Layer 3 of a small transformer language model trained on English Wikipedia (17 layers, counted from 0, width 64). Numbers have three digits each and are written without spaces.
A neuron's activation on a vector x is GELU(weights . x + bias), where the dot is the dot product.

Input weights of the MLP neurons that the questions are about. A number n stands for (n - 500) times 0.0016.
n3 (bias -0.066): 680651362667480783530380419428394610530521433328254497639323704616278490193503463507382521481567371560518571554782433282327557502499428651646493593544610611360619636546259543489483415697325451
n16 (bias -0.063): 368605437474565398323685538425633637437250554488626365430347383293496655454477459357319607562343607285715366385322463798519466719654401536571608687448555467556813376378455390623477490641564484
n24 (bias -0.166): 287244539352524424662374432559423449434285340570469623622392491743320541438514499414306756740320627123383637493510495208637406557484778453795276155521420283205693570512742551463289592287437349
n32 (bias -0.064): 345500748364323217590675503555504406292555576827670490169614638504354671581511364481579682544174540573354464287542644586273469826693318438249561492475512497493509641601228410655748550462587453
n42 (bias -0.095): 353396400639276706545390670339529697580419490885538487560448749564725432520351353394362503522498468484653582609601528588674231452480524499387301331506426215462366330460320532399591471255555459
n51 (bias -0.116): 507591514793648542408750562568373634487543545505311486881357422588545349303438508048414711627461323505637356441702429560559586524597420340508472673621701386673589590482335605541175528409524480
n54 (bias -0.047): 401575423522693389722468430811567577538377493707504245493363588277378519476475704374429290228570259665466328278686475602478758636513705708477689453375288200461596569511369503414481532382588559
n59 (bias -0.176): 731558392305436391565471450236617574609531531584506613226495448395681543677679572613522665468594470587607477550417403644226738692798614414648800485441360596498520672533722667547316484480611461
n63 (bias -0.064): 688448355697413310317570472586476412445523560577626531252664559406625532540412696448416398438589546505491340187277481703483499488580275591507258451550769339460510547441711524581575521217707515
n91 (bias -0.068): 616276387285438686393319405374655538609172373441437492571534567721319575513400586653336542423396296664519415590647582276563229521585656565980422344288615360697593357233204486548460416668542600
n99 (bias -0.031): 629412483544615270430424402589332402536728443489419723498441307474242780465344470509625596565539500722536417530359516576511406329457669361684554466384405548509462553512498704342471694407431505
n101 (bias -0.038): 367440472322508418359567671767544585593388296369544478463478625385295505557344543414410332592773374824733646488516564580374267503415447744593477357502436490431698221538449733403215520302573402
n111 (bias -0.046): 548590446527527645662549751671554641347683453417505462685469329544824542369483620515472872431459577331576756589629634743376377679701378549477580507516648633391552225534522490598541391241611299
n119 (bias -0.067): 520496298374700562663360442805293382414588473552584608371427288705414509121546362361393791437690539636558454447411284416455544491465605647653288547454412320546568454432471522483479586400552246
n122 (bias -0.205): 458463359479457272352432479564659716519810397546508555460543459457683467545388532181337713601283570565468567590519776589221677862566651434315574422556497506412431460523539570517420540333529698
n130 (bias -0.027): 258465516341662489507575587200529484612682636437443780525425647501602516633442578661490374228549344626496549480737505463491636158424494612499579277586494416323396370459610750521502736450495583
n142 (bias -0.143): 632242558431559480699541414595612460538671415318529734438634538421364428539333461338277342295780405598585691514558610525640290407469531299567459200547635301323487580547266719539485699155727627
n151 (bias 0.023): 704404321777600526539870575426406442299498737236754794590523521276572590717448694613717486530434353741591652537637346237374577602541470748495357561388312201560496480525481580778345376598643550
n162 (bias -0.142): 635416491476550606626643624497402307659632822607395613412616593660170376410426566603442390615489207565380324674450666421549521479538650367667391338536566095661491448554627532337448626506759513
n166 (bias -0.060): 675323319379415644608396359177414490673519515520356652541399306671500514403635664572552510332491249457653481516312316336390542365618768322469822445416449580740431742516241408463542692528529563
n168 (bias -0.007): 597528259515286584553582491697415541661609520584444222397494331776621490346662648418643222530590543478465231448544631413332500604654367386701466238590440449546686533262447621722470480429500484
n187 (bias -0.124): 540472525444469503428593541638731545420785271591561580532243498551709389499365744180581571475313431654510402508386422458292481532542530315445277474480712631536501621406629634603249248401550509
n194 (bias -0.156): 580612438534680557527355767503391612422621550560365508421560400645264417524568629716559653273725655410427341508604430521520442371558460560612562438448686426676555465515556627572679726497492576
n195 (bias -0.106): 536546393502652571525437369588552402326472414733528181515593332391500360467483712692429457611505540563542451315145597363320426537484474472384323331249267460343599587335612610492371433445868479
n198 (bias -0.082): 490348464349588538463499439378553193615411480499633575337618289532595435270380326513550482477522593746516615507439489632567549627323588437332490077569392052257419572728527651377397475201600353
n217 (bias -0.057): 590600298476691478604615572594585794512474322615468664531390632556479500605565398501570668554636590488644493302361443694585372525687571690644476525676374415615558296491282535479897639293397437
n223 (bias -0.096): 399730234779329446699566389563702602480818451665483477502459754542419606340497307391333494563744453519613421629383597460393194473293744376468382354453532370572500392344345390674350411464640438
n227 (bias -0.124): 539488641375584339642822429410311601639504578764679407486635389598540534441475737567493496702376540379462116346486585571605721505478437418334585460573429206497474642511569525407602572519263661
n228 (bias -0.153): 551488363617553718491410428267563654467433423370505509524450446578631458512514603403467484446675692447633436484647727370814338572580325550593653306532624489449650668443233581399511518354421505
n241 (bias 0.010): 417282350604592319501537597633226427477573388593618724519480448476247464510278559462475554499404184573416451383454456627648565580414703524660579513525482378509759629360381576466330305558446560
n248 (bias -0.172): 568437516356673523333598698786548431670475472288223680640589459444355513310376589615530261430463385716490319514614389700673422457535537243654590383247656269347649603618371694452305597407369244
n249 (bias -0.148): 653571587424357535657373615428591447424620520657509709411538670605544557669606425503649602623515512418740438319168370519556561425820539554358493539613572305347511558651579350461725332619619578

Each question shows a token from some text and the vector x that enters the MLP there. A number n stands for (n - 500) times 0.0079.

"al": 408458705638281401545488549497361383397232306394583310590404464234435400453385384433385474396553273496240606716333516345550465512480409409395556476641629502449208409521529517620690318385358434
Which of these neurons fires most? n42

"old": 432504675596533549529365328596385486684488433370590215504611512316407393440446302327534412442447556454427818415415410471697548401416681795325482652722357473562370599410616537679655518560269516
Which of these neurons fires most? n54

" c": 572391433561628334263378434759387473528605507425463390449578396358588520691529157604637291573422380244527424498311506361666478342474298466539565480479452861608338396527468465637451418452353541
The most active neuron and its activation: n99, at about 1.6

"est": 403523587490147415416436569464507443502426309446677375399660452269519394547439395314432334537391378509184449412356553548492438247408456499367480617413562586436204491316393357488645460575190467
Which of these neurons fires most? n32

" with": 502528334547548645566584443675455529598498446509364182425676317486473436577466293402686203427526351460408584422343533369569817401439406595669352567528323635416261372611610435586544446536293322
Which two neurons fire most, strongest first? n168, n54

"p": 450487374460409357459358344645540424545542562245353367475642241252678281611463337467524350532493394437463613468344241211471230540330333457465505556417560514592435369432503399619424307382367410
Which of these neurons fires most? n195

" le": 373353409535524486389447402532542508587421538517483371414563349252426640555606456497620230566470592401613723603349475313634625302579287564713695651578354786678256501484560672590590338521461341
Which of these neurons fires most? n59

" be": 486491401521513470480524391485425262598504398376498380574715316340499724668671359486565311660379570400442600501641638316529732309352465716696529599616477746669231272481494503610559459566503407
Which two neurons fire most, strongest first? n151, n130

" pro": 558407436502492628205245469524509545501482480433380456453724471403526407570564361436467287486392535288600560522437503353681514306483247720691683424754440643645208462494558390561409249566428387
Which three neurons fire most, strongest first? n228, n91, n3

" T": 418410530474455567365357309677380463611608435377485376651410484302607310695368143590668408414497392442441370513317440452661471366266403626685619365696382660692341377633504503638467502565446540
Which three neurons fire most, strongest first? n130, n99, n101

"at": 492213574558361588434494284654519556498504537522438530761540489346155300432469437390506480316529570464317297389348413285643397495560242573254331731434541608527353500534555349534545481550354508
The most active neuron and its activation: n3, at about 0.85

" only": 516522613323484607596314463438367260671596504380540519477508398178640545789539458464455340562537413605389537398451623402589609322621372653443462537506357616523244143533699395595593294407548473
Which of these neurons fires most? n130

"ust": 533558641316421444482360275626475383405333498567555320374711405334585377639615468564621392531613410667516551346328402286540567321372320740421343593531396552550311468397538394549673314704291349
The most active neuron and its activation: n195, at about 2.6

"art": 385662587707366440464352307791581388403389438449547468489476590188545462406472485337498482499619586453248569303529411606432298416487433664438413502522442725617266322476601480655792488594314413
The most active neuron and its activation: n63, at about 1.9

"ull": 579621515413437270376471399490556330429531455298650136611574497425677409440608302425413283546372452441374684359327469365576432390323472517363515546544400646453363267323635547499753474687368453
Which of these neurons fires most? n195

"ase": 420542427604362560351449433640655340555504448447410325414425554136337530632518273402549419542636465425372641393536412348573415551637363567624475522535483460649242173394508264654612235594537419
Which of these neurons fires most? n223

"arg": 424284566564497409429413317579607505682558382338404347609622307293441408566490748399700324495304388617359643479471567341509381389501432626557279556548499773490299654424724393475483463510241459
The most active neuron and its activation: n187, at about 2.6

" and": 474476383564422574579395453648442319444565544459340387443704421332321281556442233429642271571564397521438637480252546398547674473643495578747500498535536584486301156472684429616575276592355403
Which of these neurons fires most? n162

"i": 558514514522402315577416421692474305729400475335508434645618424357454285609556309349339257446461532563333448537263415427535386612542431436582566607515579722586387372636703315760323598495363310
The most active neuron and its activation: n248, at about 0.97

" Ch": 304510510537626527367403330639495488548623500501572464468603515407615379603439183418570412444548428307346566681122466375749431474273341678657563420502445801672434330360511540547566533603437584
Which two neurons fire most, strongest first? n223, n217

"ac": 517391491574429368405573342906499364614175596401443430593726426239515385397598334457544388548554288504216541491533383514506431601422318549533476403463688616603328406386487277597486408537428436
Which of these neurons fires most? n248

"g": 465322630835325226477375575426380433511631408426429666583478502297641477576364405611598410587333317459311367483415459316425322381459476562339405546530554708646404538487849332514555444587407465
The most active neuron and its activation: n187, at about 1.7

" X": 323477486561469508342369309670623542475440450407537153473472461472648445525471191655597487419529479469447501443297371335640450499373355684738588345591323577805352283525576500662675460504384472
Which of these neurons fires most? n217

" new": 542420369415524434326397301496418485692487397309483490604651455323398503365595336552561320375482432287312691386485628493525619210410395455560563497604176523568391241468582425560586173615458436
Which of these neurons fires most? n130

" m": 593521418534617300305451347632417338835504519478456456439463343175547475580339223531543355386494549474497496599365339281670501380434295469613610499603509831512356335394541498648556416465442463
Which of these neurons fires most? n99

"ant": 520575411386314386429331346782567632443533455408677363476570450269578538602594246235549394405508324490336623530388409308611328393522395392552431359469608708500360347359603271598650453530329498
Which of these neurons fires most? n223

" the": 535465380518307518513346549577360427626613532372542298677520480330454344522459260428653402411526385452553789543298470420460811429429237458647458538430463635575256175417674462620616405466528453
Which of these neurons fires most? n111

",": 321508510512465512591322364600366431409420524429371215472665371395292387643451089453686195465498465570595473593492461395514708526522387572576460445541672545538362236408615544606615362519428297
Which of these neurons fires most? n168

" number": 458572660355557654490418316667456360554534497431418375623374374153557504623588425592667248421514515384406435170481307454662516418446486616585588557673418536551178290505655433560608482654431378
Which two neurons fire most, strongest first? n54, n130

"hn": 420454544527248576294260280481493553584644612481479305508618470366409286570469212421459208343445510527419781525483357424562226680387468707510549523618539484718475397335491421591545458385492501
The most active neuron and its activation: n42, at about 2.5

" d": 514644472427529402317380445576531535613474366237425296513464240296671382521467256627709398505244522437467419633277385391689569366435445487661492636559497804583392385572678391637607441436468492
Which two neurons fire most, strongest first? n16, n99

".\n\n": 380506473498624395335385350423382274549575403390481433526582458410567313522552381574619323556427272464361562425425399460621743603586378561593488309601623686713219244575502390612718560407556210
Which two neurons fire most, strongest first? n63, n130

"et": 559485663540426474440328397692569570410468542600445506705596293205661259436547160477552379532522428494396515402489370413753459444409362562269505513599542525459297331634650445764580379600312500
Which three neurons fire most, strongest first? n249, n42, n198

"e": 391518329449427449629604591746541523696556486500374304535580491359443481500667254621386356608615510659476626519394308320716473462539328590574582448498387616577257406774660616757705526642408410
The most active neuron and its activation: n217, at about 1.6

"ph": 377438500718373567560271519568358515509413620520409438378447420242571454646578274340422346341443440330224463727385248356391237470411314489494412552482581689691353504483452394588502449353415618
Which of these neurons fires most? n42

"ex": 516292542571536459513179432618833669602432492435478400578585481350520483470530458223486372511504430428384569558396671398666427464481337659609736567563495503566258505465387427705835373403335379
The most active neuron and its activation: n228, at about 2.5

"er": 393540620427350474481463333815343611543499313334551340502803386334661355600596524378415210498354370507424601674449566368560544471649406592346484616396562609553373348619557465711636450560324338
The most active neuron and its activation: n111, at about 0.63

"\"": 270620444637484239463365446509369471569440463594477469542480533341550446616430385442499368604487326541544564334525338391467631563500483605499542479411351668766323145457529132666537349544326251
Which three neurons fire most, strongest first? n54, n223, n16

".": 266413374438468535471388429510543352567568469435472218617640294270490510508376297656711244687552435496569538632554367409497564505671399493486432430643634711586319283690514381536762423414345403
Which of these neurons fires most? n111

")": 255523391638502392588464409633341388598316397469471513481517554313364387762505248457674272442676438569434504371583402329659669663596427479578355468638487665700285256417574394569629423598427368
Which of these neurons fires most? n217